Layer 8 of a small transformer language model trained on English Wikipedia (15 layers, counted from 0, width 96).
A neuron's activation on a vector x is SiLU(weights . x + bias), where the dot is the dot product.

Input weights of the MLP neurons that the questions are about. A number n stands for (n - 128) times 0.0092.
n26 (bias -0.193): 80, 127, 124, 103, 60, 132, 83, 184, 100, 145, 106, 111, 143, 187, 72, 136, 114, 111, 141, 121, 151, 54, 119, 62, 108, 120, 96, 111, 161, 165, 99, 131, 93, 86, 133, 146, 101, 134, 165, 83, 144, 179, 150, 183, 115, 149, 112, 130, 130, 140, 101, 84, 195, 74, 143, 113, 143, 104, 189, 196, 98, 144, 118, 200, 116, 113, 150, 100, 90, 116, 72, 120, 165, 112, 140, 171, 123, 104, 85, 138, 134, 127, 81, 104, 115, 139, 95, 161, 53, 117, 109, 105, 88, 97, 135, 108
n29 (bias -0.028): 120, 184, 115, 128, 106, 104, 118, 96, 134, 129, 127, 100, 119, 147, 65, 162, 53, 105, 119, 94, 111, 70, 172, 154, 103, 149, 145, 96, 175, 139, 160, 158, 143, 110, 108, 160, 142, 130, 118, 119, 88, 98, 132, 108, 190, 108, 170, 139, 111, 119, 80, 115, 116, 96, 117, 126, 94, 137, 137, 140, 130, 107, 89, 115, 125, 143, 144, 140, 85, 127, 96, 138, 99, 114, 106, 89, 125, 108, 122, 180, 117, 88, 126, 126, 136, 151, 111, 100, 136, 115, 122, 127, 152, 129, 127, 108
n45 (bias -0.112): 117, 146, 72, 170, 79, 117, 137, 110, 126, 151, 164, 129, 120, 200, 123, 95, 161, 109, 72, 149, 98, 105, 130, 102, 136, 149, 82, 143, 109, 111, 142, 121, 123, 161, 108, 163, 93, 146, 137, 127, 144, 142, 113, 117, 100, 132, 106, 155, 116, 161, 112, 115, 112, 130, 140, 115, 178, 130, 158, 132, 134, 134, 157, 109, 96, 75, 107, 128, 83, 126, 115, 133, 157, 168, 137, 122, 130, 102, 109, 162, 141, 160, 130, 164, 115, 132, 156, 173, 109, 134, 124, 130, 64, 151, 60, 106
n53 (bias -0.182): 96, 93, 136, 125, 173, 120, 142, 119, 97, 126, 169, 95, 140, 126, 152, 116, 142, 129, 144, 130, 155, 111, 156, 127, 159, 141, 86, 128, 95, 175, 143, 134, 134, 136, 141, 151, 92, 163, 135, 87, 80, 99, 85, 126, 142, 120, 134, 66, 165, 104, 143, 163, 82, 139, 104, 148, 149, 166, 108, 86, 90, 122, 131, 78, 135, 157, 122, 66, 117, 156, 111, 75, 133, 113, 100, 92, 135, 80, 134, 144, 97, 130, 130, 151, 142, 123, 90, 155, 128, 114, 149, 134, 137, 139, 96, 177
n75 (bias -0.117): 116, 142, 135, 102, 153, 109, 196, 153, 146, 170, 163, 127, 111, 156, 108, 167, 106, 51, 130, 97, 131, 98, 130, 119, 137, 106, 175, 110, 136, 147, 162, 93, 88, 85, 167, 100, 75, 140, 98, 134, 89, 142, 92, 98, 137, 136, 108, 124, 124, 162, 127, 142, 170, 180, 115, 97, 136, 111, 104, 125, 106, 157, 165, 121, 152, 160, 131, 142, 97, 108, 126, 151, 102, 119, 164, 149, 167, 143, 127, 197, 189, 150, 141, 122, 116, 126, 176, 148, 161, 86, 144, 133, 101, 135, 86, 163
n110 (bias -0.067): 156, 180, 134, 124, 134, 137, 160, 139, 125, 172, 106, 119, 101, 124, 112, 131, 116, 133, 120, 89, 170, 137, 90, 160, 94, 106, 125, 146, 174, 150, 159, 136, 115, 163, 122, 146, 152, 118, 119, 167, 150, 123, 127, 126, 163, 144, 129, 147, 82, 173, 172, 136, 167, 146, 146, 103, 117, 99, 151, 114, 113, 134, 131, 115, 160, 127, 140, 135, 76, 104, 107, 183, 107, 124, 134, 151, 59, 138, 132, 134, 129, 90, 104, 125, 140, 156, 163, 114, 113, 110, 129, 129, 109, 152, 142, 125
n115 (bias -0.172): 96, 173, 155, 106, 158, 139, 123, 76, 125, 102, 173, 100, 95, 132, 115, 102, 170, 91, 249, 142, 63, 149, 143, 167, 132, 95, 89, 166, 129, 100, 112, 123, 151, 83, 185, 109, 137, 123, 138, 129, 147, 148, 88, 182, 142, 226, 123, 111, 164, 160, 118, 93, 79, 186, 184, 141, 158, 155, 83, 104, 126, 97, 141, 124, 113, 112, 166, 101, 75, 152, 121, 132, 152, 127, 95, 102, 148, 140, 109, 135, 159, 131, 114, 81, 205, 142, 114, 108, 205, 128, 189, 152, 133, 98, 162, 147
n151 (bias -0.128): 122, 129, 113, 148, 152, 155, 103, 117, 50, 121, 118, 145, 101, 132, 136, 123, 79, 137, 142, 134, 158, 112, 174, 182, 126, 77, 133, 140, 151, 101, 135, 117, 114, 140, 104, 132, 130, 121, 116, 91, 61, 187, 146, 146, 111, 95, 129, 91, 81, 153, 123, 81, 112, 217, 122, 176, 163, 157, 101, 153, 133, 145, 119, 93, 123, 172, 112, 140, 113, 152, 84, 139, 132, 106, 220, 160, 158, 127, 80, 89, 154, 143, 97, 91, 115, 163, 85, 134, 148, 108, 95, 134, 103, 124, 184, 166
n153 (bias -0.128): 122, 125, 151, 143, 125, 128, 78, 112, 147, 118, 130, 89, 120, 130, 134, 93, 122, 141, 121, 134, 171, 126, 114, 121, 143, 141, 110, 136, 98, 106, 163, 126, 139, 143, 74, 145, 74, 137, 153, 94, 179, 107, 94, 200, 134, 89, 165, 108, 130, 98, 134, 115, 92, 114, 106, 149, 130, 133, 156, 144, 146, 122, 149, 147, 130, 126, 156, 109, 118, 95, 136, 147, 80, 156, 126, 162, 135, 110, 177, 143, 131, 157, 160, 147, 96, 172, 94, 50, 117, 120, 153, 162, 95, 82, 127, 99
n173 (bias -0.158): 171, 123, 107, 143, 119, 141, 57, 114, 94, 145, 96, 144, 112, 133, 153, 154, 131, 145, 141, 184, 120, 122, 149, 115, 120, 113, 122, 121, 141, 143, 121, 113, 153, 147, 176, 128, 121, 141, 133, 167, 79, 151, 150, 113, 134, 82, 182, 130, 141, 118, 173, 80, 146, 95, 175, 97, 132, 137, 112, 142, 85, 68, 76, 128, 123, 109, 136, 129, 186, 146, 118, 100, 128, 111, 73, 115, 79, 115, 97, 123, 113, 107, 85, 117, 146, 115, 147, 142, 95, 92, 104, 155, 112, 105, 123, 121
n186 (bias -0.196): 107, 116, 86, 119, 169, 126, 82, 87, 116, 167, 144, 108, 142, 162, 128, 155, 109, 138, 90, 116, 103, 168, 108, 86, 131, 158, 90, 122, 122, 114, 133, 97, 141, 143, 71, 101, 110, 126, 146, 142, 182, 139, 121, 111, 139, 109, 140, 130, 88, 126, 145, 170, 134, 175, 131, 106, 118, 154, 161, 127, 160, 116, 140, 127, 153, 155, 194, 172, 91, 127, 121, 102, 129, 167, 203, 141, 138, 108, 123, 169, 116, 119, 98, 61, 164, 179, 148, 118, 143, 169, 137, 124, 147, 181, 146, 143
n202 (bias -0.087): 76, 132, 96, 79, 130, 136, 113, 130, 83, 152, 100, 146, 86, 165, 97, 135, 135, 132, 164, 139, 113, 136, 167, 111, 151, 141, 123, 106, 134, 84, 143, 138, 156, 135, 47, 115, 148, 174, 123, 113, 148, 151, 105, 140, 66, 118, 93, 86, 127, 90, 158, 137, 169, 165, 133, 134, 141, 152, 94, 103, 103, 123, 89, 125, 150, 172, 148, 119, 117, 75, 117, 128, 102, 152, 123, 74, 179, 126, 166, 116, 58, 149, 131, 132, 155, 82, 127, 101, 131, 139, 121, 156, 153, 110, 95, 182
n203 (bias 0.004): 140, 136, 127, 109, 119, 126, 79, 129, 120, 152, 164, 131, 105, 123, 139, 91, 90, 90, 99, 92, 134, 113, 93, 124, 99, 148, 129, 122, 127, 133, 123, 86, 108, 146, 170, 124, 174, 95, 119, 121, 122, 106, 132, 130, 113, 144, 83, 142, 126, 164, 103, 155, 156, 142, 136, 107, 111, 143, 122, 109, 113, 102, 117, 137, 108, 173, 181, 119, 172, 136, 113, 121, 131, 113, 99, 95, 204, 97, 102, 85, 139, 154, 100, 128, 151, 85, 134, 154, 138, 141, 118, 107, 137, 154, 102, 136
n234 (bias -0.022): 176, 127, 127, 146, 169, 141, 135, 117, 131, 153, 153, 152, 151, 133, 122, 122, 99, 116, 132, 122, 111, 137, 106, 154, 151, 127, 95, 92, 110, 139, 120, 122, 119, 160, 125, 122, 157, 132, 125, 159, 161, 136, 186, 102, 74, 140, 161, 135, 122, 126, 138, 132, 120, 148, 168, 96, 119, 119, 129, 127, 93, 173, 137, 140, 97, 166, 140, 83, 126, 116, 114, 148, 137, 111, 170, 92, 116, 97, 117, 111, 124, 102, 140, 128, 121, 156, 150, 113, 121, 122, 145, 170, 132, 116, 105, 172
n242 (bias -0.043): 115, 124, 117, 62, 106, 160, 148, 137, 116, 120, 81, 128, 138, 189, 134, 89, 138, 107, 143, 147, 119, 74, 162, 138, 133, 117, 155, 88, 153, 127, 134, 140, 139, 88, 103, 149, 90, 102, 132, 145, 135, 103, 152, 157, 152, 129, 169, 137, 128, 150, 110, 135, 119, 122, 137, 109, 133, 74, 145, 116, 97, 119, 113, 116, 135, 81, 95, 84, 84, 122, 131, 132, 114, 124, 142, 180, 109, 153, 156, 68, 139, 98, 178, 116, 135, 113, 100, 152, 100, 123, 124, 158, 79, 80, 100, 104
n282 (bias -0.143): 134, 134, 177, 58, 38, 96, 91, 131, 130, 113, 106, 165, 97, 145, 138, 127, 139, 130, 116, 106, 133, 73, 161, 31, 59, 106, 147, 178, 141, 147, 121, 138, 121, 107, 125, 163, 146, 139, 129, 98, 121, 106, 114, 130, 143, 139, 180, 114, 131, 128, 174, 214, 109, 144, 157, 133, 119, 125, 80, 128, 151, 100, 107, 117, 84, 173, 95, 67, 130, 171, 147, 136, 139, 167, 147, 67, 145, 108, 112, 164, 205, 134, 175, 155, 116, 99, 122, 84, 189, 175, 150, 153, 108, 158, 125, 112
n293 (bias -0.099): 152, 161, 139, 118, 126, 168, 180, 104, 91, 149, 160, 157, 114, 143, 135, 149, 122, 93, 157, 127, 141, 94, 114, 122, 132, 112, 88, 78, 125, 139, 120, 157, 89, 123, 123, 174, 159, 71, 135, 108, 118, 151, 126, 103, 146, 80, 102, 151, 164, 132, 152, 174, 132, 76, 153, 145, 121, 143, 127, 100, 111, 111, 131, 97, 185, 94, 188, 129, 131, 163, 157, 119, 110, 137, 148, 138, 130, 167, 52, 67, 126, 135, 141, 109, 121, 121, 136, 111, 130, 167, 143, 137, 113, 96, 109, 80
n331 (bias -0.201): 109, 119, 160, 164, 102, 148, 115, 162, 130, 120, 166, 55, 121, 135, 179, 149, 134, 159, 92, 114, 54, 120, 134, 123, 122, 129, 154, 122, 111, 125, 179, 104, 110, 60, 146, 144, 143, 136, 91, 171, 142, 140, 186, 170, 118, 130, 88, 94, 89, 139, 188, 190, 75, 115, 127, 127, 86, 158, 109, 132, 140, 128, 162, 125, 109, 113, 142, 132, 131, 205, 129, 113, 163, 116, 117, 137, 91, 83, 157, 124, 104, 122, 106, 76, 125, 99, 141, 111, 123, 163, 87, 96, 156, 122, 119, 97
n340 (bias -0.172): 146, 127, 153, 110, 90, 156, 71, 130, 136, 110, 144, 127, 145, 124, 147, 85, 94, 97, 99, 123, 141, 103, 168, 100, 169, 151, 87, 174, 127, 154, 114, 103, 105, 122, 134, 128, 93, 138, 145, 117, 118, 121, 102, 143, 155, 133, 175, 116, 155, 114, 114, 126, 158, 126, 104, 102, 169, 86, 106, 132, 102, 149, 136, 112, 136, 87, 128, 131, 118, 110, 117, 114, 120, 103, 196, 169, 102, 154, 102, 114, 152, 106, 118, 137, 125, 150, 56, 158, 117, 148, 165, 124, 84, 156, 151, 94
n361 (bias -0.163): 116, 147, 132, 131, 101, 118, 120, 88, 126, 120, 135, 187, 118, 89, 133, 112, 132, 140, 120, 97, 158, 147, 154, 111, 86, 148, 151, 116, 137, 150, 121, 175, 139, 112, 142, 157, 150, 119, 126, 110, 76, 126, 100, 167, 169, 126, 130, 169, 125, 128, 135, 119, 149, 145, 147, 188, 143, 187, 128, 117, 84, 152, 80, 111, 90, 105, 133, 180, 154, 162, 134, 146, 90, 100, 123, 82, 97, 130, 84, 133, 164, 160, 171, 138, 205, 134, 127, 155, 173, 112, 159, 150, 105, 86, 97, 96
n370 (bias -0.137): 155, 169, 140, 131, 102, 110, 120, 125, 139, 47, 83, 124, 111, 107, 122, 114, 145, 79, 154, 102, 144, 132, 158, 114, 125, 123, 111, 158, 105, 125, 96, 147, 168, 167, 151, 183, 152, 96, 169, 102, 134, 92, 153, 121, 134, 99, 122, 78, 178, 101, 111, 145, 112, 131, 138, 96, 113, 76, 161, 153, 97, 149, 117, 77, 141, 189, 127, 174, 92, 144, 99, 132, 30, 153, 95, 134, 137, 108, 104, 140, 169, 117, 63, 138, 138, 140, 183, 110, 88, 107, 99, 132, 110, 143, 115, 100

Each question shows a token from some text and the vector x that enters the MLP there. A number n stands for (n - 128) times 0.041.

" e": 107, 102, 101, 90, 180, 125, 132, 150, 133, 99, 111, 144, 119, 71, 151, 125, 133, 150, 181, 111, 147, 146, 110, 104, 134, 114, 151, 141, 125, 94, 140, 128, 149, 146, 129, 90, 152, 123, 71, 121, 118, 134, 147, 34, 136, 92, 119, 63, 136, 118, 117, 132, 138, 118, 167, 122, 100, 164, 150, 145, 211, 115, 95, 116, 140, 115, 106, 133, 109, 140, 152, 151, 157, 96, 106, 168, 103, 147, 131, 135, 119, 135, 171, 132, 164, 152, 112, 178, 145, 129, 119, 70, 150, 101, 148, 103
Which of these neurons fires most? n151

" the": 100, 123, 90, 117, 143, 139, 120, 144, 109, 107, 132, 110, 162, 85, 208, 126, 142, 148, 163, 93, 156, 160, 120, 118, 137, 137, 103, 151, 134, 97, 173, 158, 113, 136, 128, 95, 155, 134, 81, 117, 128, 164, 177, 80, 122, 130, 138, 84, 174, 157, 89, 137, 118, 140, 137, 116, 98, 131, 145, 128, 199, 139, 66, 148, 136, 129, 82, 167, 138, 144, 127, 160, 154, 121, 110, 138, 119, 136, 125, 131, 129, 154, 170, 141, 112, 157, 107, 161, 116, 130, 100, 95, 142, 102, 146, 82
Which neuron fires most, and how strongly? n151, at about 1.8

" ": 121, 125, 106, 81, 185, 117, 141, 162, 141, 140, 96, 150, 184, 96, 161, 127, 93, 164, 153, 72, 124, 156, 131, 123, 153, 127, 133, 164, 95, 108, 139, 128, 139, 166, 96, 97, 135, 117, 75, 155, 130, 110, 133, 34, 113, 157, 121, 117, 163, 141, 127, 140, 132, 162, 112, 97, 109, 136, 174, 175, 185, 116, 115, 165, 131, 130, 101, 134, 166, 93, 136, 124, 165, 111, 125, 174, 101, 138, 110, 140, 127, 149, 155, 119, 122, 116, 99, 177, 153, 149, 142, 115, 132, 75, 139, 83
Which of these neurons fires most? n186

"C": 84, 124, 125, 97, 163, 122, 100, 167, 121, 107, 148, 125, 222, 93, 184, 153, 125, 142, 196, 105, 126, 159, 136, 103, 108, 136, 165, 161, 136, 95, 156, 150, 134, 140, 96, 105, 181, 145, 75, 158, 144, 161, 136, 68, 113, 142, 119, 82, 153, 123, 93, 147, 127, 106, 151, 107, 97, 128, 143, 161, 173, 108, 138, 139, 142, 142, 79, 169, 112, 109, 124, 140, 167, 124, 68, 126, 124, 157, 131, 142, 149, 146, 171, 146, 108, 145, 103, 152, 102, 103, 109, 105, 130, 93, 150, 109
Which of these neurons fires most? n331

"ri": 115, 153, 110, 57, 145, 104, 124, 160, 179, 121, 109, 124, 212, 85, 159, 126, 121, 125, 173, 122, 157, 184, 121, 138, 140, 157, 101, 162, 129, 133, 133, 131, 164, 158, 109, 99, 159, 111, 67, 100, 150, 100, 119, 65, 144, 127, 127, 150, 128, 138, 127, 123, 131, 150, 119, 101, 107, 119, 178, 145, 172, 145, 108, 184, 147, 136, 128, 104, 149, 127, 113, 120, 163, 98, 137, 146, 96, 200, 134, 115, 161, 188, 171, 133, 140, 114, 98, 161, 135, 85, 92, 90, 134, 109, 110, 87
Which of these neurons fires most? n242

"op": 107, 143, 118, 131, 188, 137, 93, 166, 185, 109, 115, 103, 166, 151, 181, 133, 160, 167, 168, 122, 160, 192, 126, 113, 130, 166, 133, 145, 136, 127, 127, 171, 158, 145, 114, 60, 144, 139, 107, 125, 165, 138, 112, 66, 139, 169, 84, 173, 136, 122, 105, 152, 145, 135, 106, 128, 119, 85, 142, 174, 175, 125, 76, 142, 147, 119, 130, 127, 167, 80, 120, 172, 145, 110, 103, 129, 131, 153, 122, 143, 137, 141, 165, 149, 95, 197, 123, 159, 123, 99, 106, 112, 121, 94, 132, 90
Which of these neurons fires most? n153

"19": 125, 132, 114, 80, 129, 98, 101, 144, 151, 144, 124, 121, 188, 104, 198, 147, 141, 120, 174, 125, 139, 163, 128, 108, 120, 154, 123, 168, 143, 117, 170, 150, 135, 141, 103, 96, 106, 126, 88, 152, 145, 102, 157, 64, 117, 121, 122, 97, 189, 122, 108, 142, 117, 132, 116, 110, 110, 159, 175, 143, 172, 99, 86, 94, 124, 124, 101, 178, 171, 163, 138, 115, 163, 129, 83, 149, 153, 164, 89, 139, 132, 166, 184, 191, 136, 134, 125, 148, 103, 112, 144, 137, 135, 101, 152, 104
Which of these neurons fires most? n173

"12": 123, 130, 115, 69, 183, 115, 145, 152, 176, 172, 110, 137, 190, 92, 171, 134, 113, 140, 149, 69, 127, 151, 128, 116, 141, 113, 143, 147, 124, 136, 141, 127, 146, 166, 141, 100, 108, 136, 78, 136, 148, 118, 171, 40, 105, 128, 107, 103, 153, 130, 106, 144, 132, 125, 126, 125, 119, 128, 155, 134, 181, 124, 98, 163, 146, 109, 94, 153, 172, 129, 138, 124, 190, 105, 90, 140, 131, 139, 90, 159, 134, 154, 164, 167, 137, 131, 146, 165, 123, 126, 111, 152, 136, 42, 153, 91
Which three neurons fire most, strongest first? n75, n234, n173

" c": 104, 156, 120, 91, 191, 112, 140, 156, 153, 115, 155, 136, 113, 91, 150, 138, 167, 158, 198, 103, 138, 173, 91, 92, 156, 131, 172, 143, 96, 119, 147, 134, 146, 130, 97, 99, 153, 118, 86, 151, 135, 135, 145, 52, 105, 153, 127, 64, 175, 139, 120, 146, 123, 131, 150, 112, 95, 111, 143, 157, 180, 96, 102, 147, 133, 101, 99, 155, 96, 117, 92, 174, 174, 108, 109, 153, 89, 160, 105, 153, 143, 144, 136, 120, 104, 134, 110, 170, 135, 128, 133, 108, 122, 79, 135, 101
Which of these neurons fires most? n115

"or": 106, 120, 109, 73, 179, 112, 102, 169, 181, 153, 124, 142, 157, 120, 160, 108, 153, 148, 181, 111, 127, 173, 113, 112, 109, 134, 112, 147, 99, 135, 136, 177, 142, 149, 128, 39, 168, 162, 115, 128, 158, 134, 145, 87, 137, 183, 116, 139, 118, 155, 126, 132, 129, 109, 103, 96, 126, 95, 156, 146, 163, 100, 75, 146, 150, 119, 138, 122, 155, 133, 149, 133, 156, 101, 112, 174, 110, 152, 108, 122, 156, 170, 170, 135, 113, 110, 131, 186, 66, 119, 128, 111, 179, 101, 115, 106
Which neuron fires most, and how strongly? n26, at about 0.95

"ue": 107, 102, 84, 100, 165, 118, 135, 130, 124, 105, 135, 125, 170, 89, 187, 141, 143, 136, 196, 130, 132, 147, 116, 93, 138, 144, 112, 129, 130, 127, 129, 159, 154, 172, 98, 86, 165, 103, 73, 121, 123, 78, 148, 81, 128, 132, 86, 139, 135, 171, 143, 153, 101, 136, 129, 98, 142, 95, 137, 155, 179, 138, 109, 120, 145, 90, 113, 116, 151, 118, 142, 108, 181, 90, 117, 143, 99, 134, 99, 105, 159, 167, 161, 165, 102, 175, 115, 181, 110, 135, 108, 119, 174, 107, 136, 111
Which of these neurons fires most? n293

"is": 117, 145, 113, 107, 158, 95, 97, 120, 152, 107, 119, 112, 176, 82, 156, 153, 144, 158, 179, 110, 131, 185, 123, 119, 162, 176, 104, 123, 127, 98, 139, 107, 141, 138, 109, 82, 182, 139, 93, 154, 143, 131, 131, 90, 121, 124, 125, 113, 134, 133, 97, 150, 142, 128, 148, 87, 138, 93, 130, 148, 187, 84, 89, 153, 182, 102, 113, 133, 185, 133, 179, 133, 206, 76, 109, 120, 102, 146, 104, 158, 124, 135, 195, 171, 139, 154, 126, 135, 114, 86, 120, 111, 140, 141, 144, 96
Which of these neurons fires most? n173

"ew": 122, 143, 105, 109, 160, 112, 127, 140, 155, 95, 120, 121, 171, 95, 171, 157, 162, 128, 162, 109, 137, 155, 97, 108, 143, 118, 153, 134, 126, 152, 146, 146, 196, 173, 119, 87, 188, 141, 118, 143, 117, 152, 143, 53, 106, 144, 127, 93, 120, 161, 60, 160, 117, 94, 142, 160, 123, 136, 143, 155, 186, 119, 108, 155, 151, 71, 94, 147, 139, 68, 145, 151, 197, 102, 147, 117, 123, 136, 124, 143, 132, 126, 178, 178, 133, 159, 117, 150, 98, 111, 85, 126, 155, 88, 150, 126
Which of these neurons fires most? n234

",": 92, 141, 82, 90, 141, 105, 114, 110, 96, 110, 94, 116, 139, 108, 198, 178, 134, 152, 168, 122, 125, 144, 136, 108, 127, 152, 137, 186, 128, 101, 138, 190, 126, 143, 100, 106, 178, 122, 90, 112, 112, 128, 157, 38, 124, 142, 108, 108, 135, 157, 118, 119, 117, 118, 138, 102, 136, 117, 126, 151, 178, 149, 83, 126, 158, 138, 86, 161, 164, 135, 154, 129, 177, 115, 119, 127, 138, 148, 142, 173, 115, 134, 172, 152, 93, 162, 121, 168, 111, 140, 103, 116, 147, 96, 144, 110
Which of these neurons fires most? n202

" D": 118, 127, 111, 112, 168, 97, 136, 142, 107, 147, 102, 136, 186, 102, 178, 144, 122, 145, 173, 83, 112, 150, 126, 115, 114, 137, 112, 173, 94, 105, 133, 149, 126, 147, 142, 118, 172, 147, 55, 137, 121, 160, 130, 48, 108, 157, 120, 135, 152, 113, 92, 129, 120, 141, 129, 95, 123, 102, 158, 151, 188, 105, 153, 152, 148, 125, 103, 118, 162, 112, 119, 139, 149, 98, 116, 167, 139, 152, 72, 136, 131, 174, 151, 103, 100, 141, 86, 151, 95, 117, 120, 105, 131, 83, 147, 92
Which of these neurons fires most? n151

" |\n": 125, 166, 90, 81, 180, 98, 131, 133, 143, 168, 127, 136, 166, 120, 195, 137, 137, 123, 162, 117, 119, 161, 90, 128, 137, 149, 136, 193, 109, 100, 121, 133, 136, 138, 140, 117, 140, 116, 67, 125, 132, 117, 129, 56, 100, 147, 113, 108, 139, 156, 100, 125, 118, 136, 124, 83, 87, 106, 137, 172, 185, 117, 129, 106, 150, 140, 102, 154, 147, 106, 162, 132, 176, 103, 114, 171, 94, 148, 141, 158, 119, 129, 145, 142, 103, 132, 89, 181, 144, 113, 108, 152, 140, 69, 131, 87
Which of these neurons fires most? n75

" ret": 94, 123, 100, 63, 161, 117, 99, 147, 132, 125, 125, 127, 173, 120, 161, 113, 145, 111, 194, 129, 117, 141, 98, 100, 142, 148, 108, 188, 104, 124, 137, 177, 167, 115, 116, 107, 106, 157, 48, 140, 83, 147, 161, 69, 129, 142, 137, 89, 163, 129, 125, 161, 149, 102, 129, 142, 99, 114, 164, 115, 180, 117, 103, 160, 141, 87, 110, 147, 110, 107, 138, 155, 139, 92, 137, 135, 106, 160, 117, 157, 152, 144, 145, 164, 111, 146, 95, 191, 109, 117, 162, 129, 138, 82, 145, 152
Which neuron fires most, and how strongly? n340, at about 2.4

" pl": 87, 151, 114, 103, 176, 124, 114, 142, 138, 99, 140, 104, 171, 131, 153, 111, 166, 127, 167, 133, 173, 224, 120, 141, 146, 90, 133, 166, 99, 104, 132, 139, 161, 115, 103, 98, 113, 138, 53, 97, 132, 138, 98, 51, 113, 179, 72, 117, 144, 144, 98, 106, 115, 114, 148, 127, 93, 148, 137, 144, 183, 108, 107, 141, 107, 142, 122, 162, 115, 117, 116, 155, 151, 114, 112, 166, 127, 144, 129, 139, 139, 160, 179, 169, 120, 148, 93, 149, 138, 107, 115, 107, 143, 88, 145, 105
Which neuron fires most, and how strongly? n115, at about 5.6

" first": 102, 107, 71, 94, 134, 120, 131, 128, 138, 119, 141, 155, 206, 122, 188, 111, 149, 138, 196, 104, 115, 118, 107, 100, 138, 126, 121, 178, 108, 159, 156, 160, 133, 116, 85, 102, 124, 157, 67, 107, 106, 153, 161, 96, 134, 111, 130, 151, 166, 163, 95, 144, 108, 95, 163, 145, 105, 140, 157, 144, 193, 115, 68, 124, 123, 102, 94, 171, 131, 116, 132, 132, 162, 138, 143, 124, 115, 145, 139, 119, 133, 171, 158, 174, 132, 140, 98, 164, 135, 131, 118, 121, 141, 94, 164, 117
Which neuron fires most, and how strongly? n361, at about 2.2

" M": 116, 140, 133, 91, 149, 100, 147, 140, 147, 135, 101, 133, 210, 98, 164, 143, 112, 145, 191, 87, 141, 185, 114, 134, 144, 145, 129, 194, 116, 97, 165, 141, 122, 143, 106, 89, 157, 116, 74, 129, 120, 141, 124, 78, 131, 109, 152, 102, 158, 129, 93, 125, 106, 139, 140, 95, 99, 130, 133, 156, 201, 81, 104, 123, 122, 165, 93, 131, 143, 143, 113, 164, 152, 123, 125, 163, 125, 153, 126, 149, 124, 161, 194, 116, 132, 128, 89, 146, 81, 112, 152, 106, 124, 97, 147, 95
Which neuron fires most, and how strongly? n153, at about 0.32

" for": 89, 101, 110, 122, 127, 156, 121, 121, 116, 134, 116, 114, 141, 94, 175, 118, 133, 148, 176, 108, 134, 154, 102, 94, 122, 107, 96, 166, 129, 145, 147, 181, 127, 129, 130, 84, 116, 147, 63, 124, 128, 135, 157, 29, 108, 139, 136, 76, 175, 150, 116, 138, 103, 162, 131, 125, 126, 116, 143, 147, 195, 144, 117, 146, 133, 125, 116, 142, 153, 143, 163, 144, 162, 105, 134, 136, 94, 140, 130, 155, 106, 153, 160, 176, 99, 155, 115, 182, 104, 105, 110, 94, 141, 117, 135, 76
Which of these neurons fires most? n53

"ed": 97, 130, 106, 131, 141, 121, 142, 131, 105, 99, 120, 126, 151, 104, 201, 125, 168, 147, 179, 92, 97, 147, 123, 112, 140, 110, 106, 175, 144, 132, 134, 168, 129, 149, 102, 108, 133, 126, 73, 137, 134, 140, 145, 61, 107, 118, 118, 75, 156, 163, 106, 148, 126, 145, 129, 110, 115, 96, 164, 169, 195, 117, 112, 149, 122, 84, 143, 168, 152, 120, 121, 152, 116, 103, 136, 149, 85, 146, 127, 147, 104, 144, 160, 198, 75, 169, 133, 166, 129, 129, 105, 151, 117, 130, 135, 97
Which three neurons fire most, strongest first? n45, n370, n110

".\n\n": 104, 129, 104, 90, 102, 112, 100, 135, 131, 135, 112, 112, 136, 107, 203, 136, 158, 179, 177, 121, 145, 170, 111, 79, 138, 148, 127, 179, 123, 117, 124, 183, 112, 147, 109, 109, 150, 115, 87, 154, 94, 139, 157, 59, 86, 114, 142, 89, 163, 126, 85, 139, 119, 141, 167, 93, 118, 140, 132, 151, 179, 121, 125, 101, 147, 153, 115, 188, 112, 132, 138, 106, 148, 112, 88, 151, 98, 121, 135, 130, 136, 140, 154, 145, 81, 116, 113, 166, 112, 106, 78, 126, 148, 112, 153, 97
Which two neurons fire most, strongest first? n370, n173

"way": 114, 162, 124, 115, 136, 91, 130, 112, 171, 101, 151, 126, 199, 68, 177, 153, 121, 152, 167, 108, 128, 133, 127, 115, 122, 155, 135, 133, 121, 145, 136, 183, 143, 157, 75, 105, 174, 146, 101, 122, 134, 186, 139, 47, 123, 142, 105, 168, 148, 144, 104, 134, 108, 107, 163, 101, 137, 136, 133, 172, 169, 109, 75, 123, 147, 134, 112, 137, 159, 112, 149, 148, 164, 115, 117, 139, 112, 143, 115, 153, 110, 167, 159, 212, 95, 180, 127, 150, 127, 100, 67, 114, 156, 108, 151, 121
Which two neurons fire most, strongest first? n29, n361

"20": 104, 134, 121, 79, 154, 94, 129, 146, 153, 128, 156, 108, 179, 104, 192, 113, 133, 110, 152, 100, 138, 173, 128, 98, 141, 128, 141, 178, 118, 141, 162, 152, 138, 155, 105, 107, 97, 119, 93, 150, 137, 129, 160, 32, 109, 118, 127, 94, 172, 128, 94, 139, 116, 131, 123, 129, 116, 153, 163, 121, 186, 145, 104, 122, 138, 125, 87, 131, 163, 134, 133, 143, 164, 128, 80, 144, 115, 133, 93, 138, 136, 173, 143, 204, 145, 141, 108, 177, 103, 97, 108, 143, 125, 84, 124, 106
Which neuron fires most, and how strongly? n53, at about 2.9

" number": 100, 128, 123, 97, 142, 126, 125, 120, 136, 120, 124, 138, 185, 144, 182, 122, 137, 123, 180, 121, 102, 179, 97, 97, 145, 92, 129, 136, 141, 133, 136, 147, 152, 131, 103, 115, 138, 130, 56, 110, 118, 141, 121, 46, 131, 99, 105, 125, 156, 144, 76, 128, 106, 124, 155, 141, 90, 109, 159, 140, 210, 124, 77, 168, 150, 117, 121, 121, 142, 127, 127, 143, 179, 106, 100, 118, 107, 141, 129, 121, 135, 115, 146, 172, 124, 151, 116, 195, 143, 114, 111, 116, 155, 78, 163, 96
Which two neurons fire most, strongest first? n242, n115

"ured": 104, 130, 110, 107, 154, 97, 136, 112, 112, 98, 123, 114, 138, 111, 192, 115, 133, 122, 158, 95, 81, 157, 125, 107, 155, 118, 98, 178, 122, 135, 158, 157, 142, 178, 120, 115, 140, 116, 80, 133, 132, 110, 145, 50, 113, 94, 105, 77, 143, 151, 84, 131, 131, 139, 110, 117, 144, 84, 145, 176, 191, 138, 94, 170, 127, 69, 157, 160, 143, 132, 145, 133, 164, 118, 139, 136, 112, 135, 117, 124, 97, 154, 162, 180, 87, 156, 116, 184, 114, 120, 83, 145, 122, 124, 145, 109
Which three neurons fire most, strongest first? n45, n340, n370